Layer 4 of a small transformer language model trained on English Wikipedia (9 layers, counted from 0, width 96). Numbers have three digits each and are written without spaces.
In attention head 0, each number of a token's query or key is one row of weights dot the token's vector x plus its bias. A token spreads its attention over itself and the tokens before it by the softmax of 0.177 times query dot key.
The model reads these tokens: "ar" "f" "ed" " the" " c" "as" "ual" "t" "ies" " received" " in" " the" " B" "attle" " of" " New" "t" "own" "," " during" " which" " S" "ull" "iv" "an" "'s" " ar" "my" " of" " 3," "2" "00"

Query weights of the head. A number n stands for (n - 500) times 0.0015.
q0 (bias 0.202): 571520456560434650563523360515558477296527386411372464602531392618561439436516491258258340463606415540456684364371529590451599837625505560547432458603482531517388570610509399299317601660567460508334469496554381522397538454486615619627466508545573538411623572582518429330631457533615225359
q1 (bias 0.014): 400535684562308354755571443516681521443388628605445633442276512560625473519436632621507446396721497393450466412521505620651488313373482593641456515511525639704371541648412256432572644460572618413300494436528277617506724485488634362546393210475551378411266548517395788378571567640444447357
q2 (bias 0.166): 719376488515474607628334269373580549552330310630486350458546537451492752616387479372424576452484338496608540494552416501425618527472600577511442607539525446522497502728582479618482509459451494277701612543274701604490268440538543488542596433479455425450534591473450488602526621310358433765
q3 (bias 0.218): 393447205720723395578454467582549527170532621367646443302329405626647468516547390634529590710383473468709575383463503729609446398572314620470304631661539551552437393417559576534647686420500413465423578481384427489337411629543531417613425525420657441476367301590574312632497441367426695428
q4 (bias -0.018): 328466492531512383542429245664462520487603702408673396490382639375397590547594427500479698487651534560414338657455289476548291235395592463529462366606609558682365462603438655567516457671333302388477635528471493566583444334434528352371619440704436817554570540663547436598627504442309564537
q5 (bias 0.102): 488268630544602465384513362256703479407505452359708669380434449430691294543535496547450348426566709777500454315573555545613349481502613468687793557409534726464490666500786542359459470503329594453291398543561543472438379531533527467510543430552569359698601570337319644347581588454512622497
q6 (bias 0.143): 808460209542459375618447677440582397220520419618442603375701537695535450468499548688399279633560364569471280334494483495443713290445748507577464385362561367479205429339508615503592475608587609685701548470485537398387353604747459377372601680421573370600492447599461483498502626523535496517
q7 (bias 0.126): 513381464459610423596683652528600322571572499559584363513508520435611591358493540609555409677481530683582646532436665384528405523609418537444523395430367362318250547425693297476553497440379360485546473345533564464627505677442477504452675542352400702454424600444668575547517481512310333546
q8 (bias 0.116): 353493576488412641530445619571644584453640671396333597382471584530387605537499406522329620411540519611726580591441626760575437631432385301479367330567347712366538642452385557518320309528486508486441559544458407510519652357701623570464426498423431587418619594458688485552408557380390618271
q9 (bias -0.228): 480646682335541552462538319502590565602672459503570472525371670621527450499602518505434287257422279537506350387631422498516536615502875438377425607674538365590444475666545335359482430403468665676581501405482370412481324479558389472453545562231572503611570462595417330635590340284607581597
q10 (bias -0.229): 424672448454522521489747336707637461523538478782567558515354409311339523453386523585257516401362527551474602474463451301453571418506528442471698592561389543535679640543589602533578630483666314536675501485546407525571312588562589497476463532412471448413482347685610539559416277453410709424
q11 (bias 0.182): 564852376395321327437584525573513435554562526567530525504555598623893584621443414385421494485482433508371461718386341554548569416697547430492413503418708374487263456464496477437344476627559495497540243364449257634512643332693655603479444391392385236396525685540431508592647587582475616530
q12 (bias -0.369): 443505503486447600690330474387442439471619544432306484468523490487301332478584273449607523602486410337489614675523486628504689600494567463475562339481557217660569544422596670514503582415229566473500507468483532501418414591587532652560494465503559550323482434461431431550430677584566644445
q13 (bias -0.231): 811449395402381555408333484463351239539489562510495394489705440546432485597525602634439330534708436448618426434523583402424566591278561359606414662584597523639422471549686346451501558520523308508731592688494440524516678550473658538482472519436529351606690336504295456618614503474571631616
q14 (bias -0.193): 358871344419468578378496592474402584425648482392503542460423450575561327442462289592401399383616535397541495562583571417404538653583336430251453461489474509513387384610404589600233432520516450683432546584457544621344631416690822497506979372340659673673428387524315573528539571495620659394
q15 (bias 0.112): 646610417263798377337409614701739582432556655553498580584587791397354450447423392441510493293467547793457556598589385507517590545558577441534452393625331300615638337771459240383372576478387657195392412522438575549541497483415468599380382534420453408552566530516485413586713487637487389370
q16 (bias 0.020): 438431456285561453298621488511592575554587379471481704503518557478432539380627407444224559310249563527250603550519543558347457504320524567724441477497782524405611529703624704582627275556623367606605243444472671622421414706302559423474632519460456574439614288334487521545553676722246485409
q17 (bias 0.252): 407613452633718613678425589444506399655624597537417494542577478436544557668591456533267369355546223606376508433454680541351448548515552548516515629557506471365510394590455543494529512539593394572576412597499462530422326559653497546472346440363390491480596342383479683509341395592514446533
q18 (bias 0.108): 562590588394677579422625485443466507342414528615627453355390411412493711458445403587346455143492475574633564585408576462305382500422573437433432205603515538356560524738446508652543540512558306501397653643411482658537513629536270562628393564636631562642243507461475578631496707512331428596
q19 (bias -0.020): 423519495537420654388663578442524246521381354603433521332472725619397403580451541503522403464548409574688570425440451640403532373369449468672602386447427335459580556462398360476601541432555629556472624309495555559407365536664588541568565675452530445289379379481480340474710470527622641751
q20 (bias -0.209): 375346551669672502490696278455561554270438258569293468466408507611763206578606615530409173486625381445709415373586450467688508515493684177756302425547353333617474575596513434323519403577594417681463332470740624559560609534675443346576467557377626587331423703505580375628564425573354607609
q21 (bias -0.173): 411464525450459592468449416778410561462499373563630304610375503387503686468166494386451503404619427514339408457536568581547533505445432383477496301485662646563593615582394510683478667397489534453529612615456616648438470383594596662595475295526532334500579388569414591400608537515402386589
q22 (bias 0.134): 741429601528612312390628571388595409383453455510661588494595583662564592292372707547439441562438242455589511508566467543433348521492363393509447549401862448432451369564598511398441620556444422477402627535585530529470473380456427491480656449353252630526529626540461527356336318641726488622
q23 (bias -0.072): 386408654379460320498609566650671581464286641312754297472634354378451619629414539460387611462232569314530430497591587624612471556314428574665604243592425589472723615633511572439535469440570566529580576437600580394312382686326517562291589423702376636582417353547488367476423444432585599635
q24 (bias -0.171): 523804380568344442377674460704352602464618506503433461465482402611356485383408626495489477565502315572661591609402592630569393334477461487481585418573519534512579625755322407489499379614513447293490338638593386616577353393653607342437470523685551446557670591432445554419441722385419436476
q25 (bias 0.163): 501282565618522341540414566593538614561496179420424517442330443537383612590609683707258467513424572535674342559306553575409336512446675791422578535550591455396392497465471358363431631333542495358607564613583498412523561588276508412413629489535436455401307553469434599560628470454546666603
q26 (bias 0.274): 403409317743421563461283571366694243664456650235567511716741669557546501475444481536487276346540523561345702265448311561446488399633356446610508419580470477472407744468470536544520532493332680760657500469510362457660472518504242602697726466249325585523404430417674581392514579407683518288
q27 (bias 0.032): 589602539532397672347490464498626582522484601396488656620588368470298538522484483653535464589434583225476283506537521386459572617332368290491478343443604489515569554586445514568441546464446376570498102486748618445563639475494390325301716294291728462537485565566598637504579542605554515521
q28 (bias -0.233): 599487326612403576573308563313408437449748523594402560439327691686585542602327648540483436541451609449411430339600336454480629634281498295600581616588504533323290506636616304666502625633420725457502584510578443631560362495436332502361500340496357588577361592621651565603394565494591500489
q29 (bias -0.003): 333430362428422563582605711803661469240549671516566353522374832582293617606523452602176521284576416571651577513617626420360678374499579588507478500405503512438457675307523534371532543738502389438464546543392694570632450400335425486418446407450429590486438520424477405645414654643546465537
q30 (bias 0.075): 493523436550526662373530468432508359251234571299622585597676457637390539577713711414685626619655593536596439787351534669454645441332381452489432469597577468377420528521573391592517437718609489566468590443523600661502592314331320355603397247573499533599384268467643338560402218475666543506
q31 (bias -0.093): 438374279400347460358315310861835519521568518443587468661684551465347595377583411564493403644292569486489577504467413302412387686426481494375643662499582452347579471290340560722749440688704478363564466678241359573562685566686530150577262404600498584545519459499407439356507368489468666282

Key weights of the head. A number n stands for (n - 500) times 0.0013.
k0 (bias 0.142): 661588535603397413442591511634463333327546261440632480515645312569681616385674372608348714401850699430229316605422609453523565481450614526424592563417452381385514416644642663620770570529523544339523315573444329326472387538500163318514364571470523600538386491494279691537378612697488320701
k1 (bias 0.034): 626274679448451347566563438557405465498855626678388277315592306678680456703399380555262429786428331301419614384514618434678545450664453368703446353543472654565567652573442223691385594570524578623563338429282590538341407511689479479425554502470626423523555680425632700213594424360595486457
k2 (bias 0.173): 466489413749618760465447398841640489571516156567637278678390628381515620596615343653294420415295445582647342494563368537390067619574733696534466492474373501523525189437516579636437521712388587543556550443443443519642570449521460356447663530380508569634489385642709468498458594409197161451
k3 (bias 0.083): 816639677321529425464364347484516696524854271677445568619349638526623864478408432384714528398286585455545343364507292593601746316401328417493479448638356514525254506345316394466628432425358604407736472412741580155495271522427558673570488291582737328582524544454524689588369547414444725392
k4 (bias 0.034): 495414692369568513391407308523679741496269803609337418750498394418521596553482358827411146345491240409540294463379622890522526708379426438320473298630414396296411370358439590596677572215463496521314632575642469662455568677570591690261512385481587619585517620412455589758466645553250693321
k5 (bias 0.097): 415625608265559557534622473447500499579719210627331373451561242614550620292599501482512557664456400668486304229347586376461430391691514441668499581400344557508569617567540692558411452408720335345371510496594294642452490890625579311519478726656482443658426495423240464286769690440406502537
k6 (bias 0.101): 459639417666429318715266581767611649504353336337688356665522451706501802568271427432571366433455790534591417459187461462584096423453534621595298586768501682531264522684402456240439666517552378623511481572749328591374432405374535607681457528316399536219508279424391551314450617584651439689
k7 (bias 0.211): 446629405555476428745303613663227561567440540413651555353760553514684654557490545244524499741651427489397524403596516754467414612484797603500414531402547457512427612498420389338454573467482540279236686465670665412693377445359544568447484307333409665414423446490564458442305352564507600521
k8 (bias 0.018): 381785679596375503547445559467501505487466425535519540471608415301468555366476615288646263478461428376295514665448808443409649427282529227557340513172345303518558792661647262667510522464349479656553504612605818586355376609392572516628213592462501599543468541576517588510673463508536935534
k9 (bias -0.166): 335534391462604468628669511619549311445531511357421477323541593490666531575436594353350509521324514531438277554853554160564395451636696260309510558539483411393288488879407344473590457104508724841659486779449544460615795562539677488472446370395651562811472466440288513319230788546643492573
k10 (bias -0.247): 425232501559624472590523604364510399416627514572541830570652616424545361617216556501396587296222325502552577499829530432316587640541363509662616534685404356563596373564669706289750507541489505524280366550325308585598357455459486473347442312351518522506402478333602465409428586510597580449
k11 (bias 0.183): 655712548553494500579661587499629464340398594660345543417404436957543515672612318293662425444606545304344624635552484547499395475505383566420287542306354678544527595647318476503399623652505522417603502376480378536547532435447566568390651327391337418365459418499419683369578622462708714606
k12 (bias -0.319): 458458504552597424472458282460328536671542587449340519282299484639435484418392599395535409579528535393682540481790520292490620254559524581531677350768387524204644543605536505568619501441367594475546728564418540405499474808382214554672350636480455560506363301516477593365486305616465499544
k13 (bias -0.094): 422532523573530618629449612762519730312735438431320427328509442589442503558331542565255345556485502480630421539550344290386360591707568389645710528528505541576334624591677339359442400368511620271667548555638520342687433472430245596574481619451577621319477448553333518401542707475600393314
k14 (bias -0.188): 694428585237465606505637485318559607475566678313472557413711456413382635702529248396557581609818497511432315381198550442535549155515469554293653377388656492543412675683378562399622378407467468593330544492373287358657642386517293426144294773482610546701535468647419641718869356495774511580
k15 (bias 0.145): 541538307571512601565668612571457574431383502549307453596360560297521459476488549476767335359501522475387452631468552479651414717754452378637592633358547523451419488642477298469541387506694576395391522413557428513619410661546434415459454456508556547525553386473123648506262751631333450350
k16 (bias 0.084): 474507616558679377440535299553583435477595722614389721586391454558419347392506511582345383399252310756588658465515629677363090823696645480265484731756799474523491400621552434320688452325352645541436640558287432513646536683572393206449259486492335498446515339541425405638410380408371650408
k17 (bias 0.211): 401649610552424340531506502644541512462505539643446497413424499398464557451420528629381434478273297446481503678614612412415391607580593441518635563472536530593388347330495551572552592631496632493377630380474444461426593414483582409501112393314572429542606470605326624401395533412740542651
k18 (bias -0.053): 348268585550499327564317300487392387717716732791505594657511522487362679506409423711406459361624579604544368523345669782439387602341452442419630305287606454664390437454548647466722477410580597497528691304420620637632491601338460246243473450310492442679590442326481575625582740605335561666
k19 (bias -0.043): 280394595536666481414571726589394581573647410519473522580451573575472569433530425697565576371347542481597446478642578421588349278585584381572351377580417555412654435521451301475359614472529490403581489573439521385767452545555315501322449623467646401422554327409763505501641525646602468667
k20 (bias -0.116): 332638597244640639588666639623379419478688319557259419427346586690578407687536405255624816488419677505501355652519475264602374426507648656447386409643481479536500750588330676544309515431253399630402196597328606710479534255632430794622368224181478552452270548244486529419495714777579592644
k21 (bias 0.062): 622278859803384660490485352474653379532607560420474387394469501572650514627506515747433612574291536588479761659491440590474233575428492444562530308271444499333639436575492290336493394471416444326507659433466454586479730504521695514518457538535643490354344372554548482371565603572391530453
k22 (bias 0.184): 511504377540399392580457552793579413380340651432535290608552620467638551455767562430331462358625519749257436452560493441403475489589576353422309535580596569516301588424528398513234548754420466436387491310603610530667729504377433310522376509491592479490774598322418597423634573573655655495
k23 (bias -0.067): 303569448456619407518453545691708603850600457398629678620354483372592617627608614504431507456454286372440746537389588603485247546435430499335546449402204433545537380387765552430441378343668579445655548509309620594563620510475509197331504627638594417305501855531517462619561303312435821309
k24 (bias 0.047): 549651435728399501565506493560587459577422450657345450535377633719374484649376421569516458283579351419259605579481604518455403476598589615519429476603474240637467438655744389558590446537418513486491542788643421596333531541494289397324626577577551467459445469518465359277558333484291581584
k25 (bias 0.358): 618570492394642439414261553769499733341545381441429281729562423426555499619615742438411522537533535710558338645452648394348726653332667486313424486376466533374337566410466305324500481412505560411582536685655680715645353467664722254421455520505577468579568409576328469556368491333499437543
k26 (bias 0.035): 599409637516660272520594696330513343467426622281548485607644502690618588508125691275504447771717511366474270310372533713683503398601401225587374498324748658529564652393451602609271599370269312485222692348580529243682600445328341407652334347614499595653666438645574480333543705447655468425
k27 (bias -0.132): 491667532489451357608579563486504332505587650322469587651587502523263443536712519528374476710785493598611416637229476492381248412570366489436568640432400639553572665278496259383455568737446498621578629438541217661543630579671369723558388310392189401376670352629521404670403607389570515330
k28 (bias -0.087): 351528433622432851580447552465576709401480533422454497438513510574439500850397456369293610540582690548488432427544399439491585320513443444573620394629437589703583693537309504576342595486503386727433483519442445517453398326407477223603471449773386293464183685759496649297441524584590378617
k29 (bias -0.212): 299564520573765726451542377769505677698527441591546688739540530299485729649102549747254274176584311445445674632484534596451769310483583387464448519620641423455393427955286626528237475522369488371297483506424529616510274385601385455439546279506637691385535531592509440603575462577476224643
k30 (bias -0.008): 594412740311352547327272372475342332430393612578267523637351534540654595210718641407537489451587406521416499406436466570654561423429542351437433438523368470462772563463656576651540555418539424812638608431666759396580307379344346558550461644375582512424704434495427346470485433439534695387
k31 (bias -0.149): 622417447483417499657358314572664592546577569448601502404530824335470547610465635613507556479645424616581627516618190246246597762579338508601582790343665505542520485646508527453785484339528535271374345785295447448443324537377390515589390119609487517550794420451530092506620408331434853157

The vector x that enters this layer's attention at each token. A number n stands for (n - 500) times 0.015.
0 "ar": 451553429521453564602618632562558504521567427466446506265605563611456450531529528393464559618440476451571478478647409209502501479561506534613466479552571525538529556586440496478499488556530497460551300588396377407507567408584433523589428470441454458427486461471528527346501444535586442577
1 "f": 447485458523535572612522539525479484458554421426523490184569539628534463588532489324468613553443514539548517530728398075395472414582486501550550512508533536494574539636477473448506505576499496492489394553379452461522533472510519506551545456454517514461394491514476565295559438548570468606
2 "ed": 461511412522492580663534548520507499500514445473514446188572533636460462551488541367457631513440571477517571532726451068491478396610470557593544555523546537557505551623484465473465442558507524492545433546371453428521515419501457493542526480431516463446449494430505566314537467574556448557
3 " the": 471532414512511542583564608487465454493557452492529426213555520615509542547518547399418671632425540504520536527733425099469479470577533553592511506532524565546548561669467446481492485522503521499469382579394393409462511443507464470510532493486481468458387508465550500317558449510521460574
4 " c": 411559452542478570622569566473493462447514434462498490194597556596525473580454477449499587650434561502553525529657370055506467472545556532551540502564540508543554569680499477489519455529532481478496381558396427420461544467461461491522559462505475447489389450397507564385567465546554461546
5 "as": 431498416511565606634547548503455436481537472480499467155565556554497424593489505344466622611441538489534509576639356067516483434502515489569549514581494521564565526642515463491471526543516495496523381675400445456496521501510441487534577469429513512430406493446524505394559459582595437510
6 "ual": 420510403482475543610547555449462492493570436495495461208553508611498477572491521435453642575445540457564540540737440062489458440530494565569514543566551539550574583635483430453474499553471477517514364619403447448498511469518453477558536470456480456452360485532522482364567497616616446543
7 "t": 447521460549531588669529538486482501439561415467543485187537533566495450607487484376443687577439528498563518517691365077442446417536489524535552518492541535552549530617493473465485505562522501508544342582381441444512518528519459479520552462467492461450423507514521500309574454590604479567
8 "ies": 427522463498506595671566557493488471456560434480546449169561531585442446611466554386476635577459575506549517526614437088478470410571485585578516511519539527533515464669473417462437527515508486514530413599350446428551518514521462488534524498482485469471381484482560494352525422618603484562
9 " received": 462523399498453570651476603512518451502516438491519435192562532632465500613499503391460626569419537507501532504729425109533484400582475600615518563564540569561525574590443469470497468544565503516490408589408458472510491433504437459559509500496494427464419498415573505376495455538551404535
10 " in": 439475411510532597606514595545461483432533429477497478200559523642485507540453515374427637653414562536594487492668383078505460489562485567533517536588537530535537606595466521455506442565555485498485429548427456408522487474453456476554525522480472469449393544471567502338563492520558401558
11 " the": 472519394501534575583537600486465474474543470502532443213539497642504529544517510422421670652440570493548520519716387081457499491547538544572491497552532572555557556632456479474477483548522504497434386629417399394462509448494415479521542504507465459446398517476554495357567470525519439562
12 " B": 438511435554502582561570605464467504448530394477553473224540526624475452574495446434494636637506557509496510520635395023442488473564561477556544501576546555545530555656447502491504517552512474512462418626397438424456527511466436510519558432490489463387430466474553547408557447550588420502
13 "attle": 458492386529532592573550617493458486449536437514538456196617553601470479563435508428463643595541558461520527541645386076478480393545538513615563497556510502569554572629456441504431472514510450475530380594368448496486514490485456533555568461466462469498398469484522504387517444607558432561
14 " of": 432467371511495559560574619538438468464524442467505450223559533635463486585497544388460607610436565543555499495645431039508518449577497555568554485539523524526554544650476481482457457568561459465511416588392441467510492437470463499485549505469492443475371526473580531361581463577560434574
15 " New": 438485403495547608583521619477432491449559418457438496234604536627491461600532418476464652591506578481572562462617419097503491466601495536585514540568534535540551539680493471499470467532456431496509402597386466474450486438436444491564535507477491472454444516502572492324517459530584428549
16 "t": 471498438533529619630530545480489484439553440456535500226548504566490467608509450418455692566469549520584524508657360046435494397556486510536563512492533532552569534621472500467466504579514487482542357564397445441492496508502430494534562452475470487441437516519545465299583455602625455565
17 "own": 484457401485507611586516560475499480459528453480550473181598532609468508617546446412471710514511557476540557502630448053471488411613466559630510525554532518559517508635480451491470487533498487516504448596369469468487498457527414480573551476455496466459445514458531512308524455578579399543
18 ",": 463466424524522545618570595462477472434522430491499510198582507632497488597500531401451633534494552571575455502671406083473523397604555588592514529571535523547486531618463500398453519564532457469516441573426446413475506474476453480510574512479491451411417514445580476371556463543551419590
19 " during": 457459317534513594585521593552471499450541460509520468217566484654497527582455479407458661609423562544565513469671395128507492472583498591567518513556510515547545623607455487449460471590551472497473403511401449433545443483475443461548528474486457427485418538452572486377552482534581389568
20 " which": 480514406490531533589605570490480480463539475529481459214577492647489507582506479400451678551407567499548486507667333129501490461596558590557481512568529553573508522576464483502394507571550463449443404579403434433487494514470398473541549503488432499456390523480599490384559465571587420597
21 " S": 470468410533535627563555603484465482439541432448509504281554530590517436557509417407485584640458578535496466526688392077441529457534534518530598525575539551567523542643431510482488528553575467493462425579385403478467514470440434499583589434478487459417396526475562494413553423544558395572
22 "ull": 464470390512573604520517555520466511459501432437475464225609552603518494549484432429475615546524589464537526511729405082488504419562511532611599518567503549573555489639446472480440525563492459520469406626356429484478500497480454512516570436507443457462435513517534483355539448548577403603
23 "iv": 506501420519518669541593541476505453545559429426481419237595537644451429554468460402457675523446561534554519491665428058477507398557447530583537555543478532562552505610489493447450506580489457492449399606395462488459527448476457495539560457509522476467411508519534513389555475627590420575
24 "an": 484464393521542624559603544470507467488552500479535441245583533585484505574491492388442655543500562474517517530682404087503501379603454558565591527536504551509556484643463492433443490590470489493534382603356414457448503483467441490573558500458539493432397504483528490355573471576568407576
25 "'s": 448512376494498550564555583451440459476574442510566447259557490601521511577501519426444665566456544520540529474726409129496509399601460592600538493555554585542534572642451489462477481594516481498501430591393377429491532475513442457495545505518450460471362521477564481354536466545531389558
26 " ar": 451544359502462605597562577485477471537516422505527509239573505631518431611453516398480628579547555519602521499690374107505469442454525566516584468579505519505575549657456507482548471550474434499457380537417404441515474476457493511490622485535506458478400493453553489366544466557560388522
27 "my": 477490393483514624607584569461473472474563449495563509211551478576467454622473507403491677560507546501546520500659390118448506387532502543601563501569545544523591475602430476476512513566494473516482391650388408476525480497487467520506576503457469441430372528443546525362537439595522406569
28 " of": 422453362504509576580570611512441475460513452478519467252534518635461479586489531392469637625425559528565497464659411095491519433573490593576541487552529529528545511613463504484477469596553459474501405574388421459518502453486454489479568533490492416476359549474602538376571467575534389575
29 " 3,": 473463412533538584585541603497486481455539428471512529235573519652504468614479460400467649545496530551590499511656413128426534392565537598592511477605509530570496540517462507410452541542533453479462434594398447446432512460430461524492617546511488442454379519446589473380559435543545411545
30 "2": 524476355513552622607570508475515493432544451457529475261578504654473465601502472400473622542467546524600533500638393105477525418524510568525558498603495573584557451558471504458424501551495515511505378611345420454466491464419440523563593534479460468462374510441609503361575496536550431513
31 "00": 515487383511535617571567489438523488460515431477545474218584517636463498596486502454474657535481522517568529480672391165467502380598492556541544533602530531575570497577499475460479525577461485501483361593382453482490492427470454519565542544485484432458308524442604531319542476564568383517

Token 21 " S".
Which two tokens does it look at most, in order? 21 " S", 19 " during"

Token 9 " received".
Which token does it look at most, and with what share of its attention? 9 " received", with about 40%

Token 22 "ull".
Which token does it look at most? 21 " S"

Token 13 "attle".
Which token does it look at most? 10 " in"

Token 23 "iv".
Which token does it look at most, and with what share of its attention? 21 " S", with about 20%

Token 15 " New".
Which token does it look at most, and with what share of its attention? 12 " B", with about 20%

Token 20 " which".
Which token does it look at most? 19 " during"

Token 12 " B".
Which token does it look at most, and with what share of its attention? 12 " B", with about 20%

Token 18 ",".
Which token does it look at most? 18 ","

Token 8 "ies".
Which token does it look at most, and with what share of its attention? 0 "ar", with about 30%

Token 27 "my".
Which token does it look at most? 19 " during"

Token 24 "an".
Which token does it look at most? 20 " which"

Token 11 " the".
Which token does it look at most, and with what share of its attention? 9 " received", with about 30%

Token 16 "t".
Which token does it look at most? 16 "t"

Token 26 " ar".
Which token does it look at most, and with what share of its attention? 25 "'s", with about 20%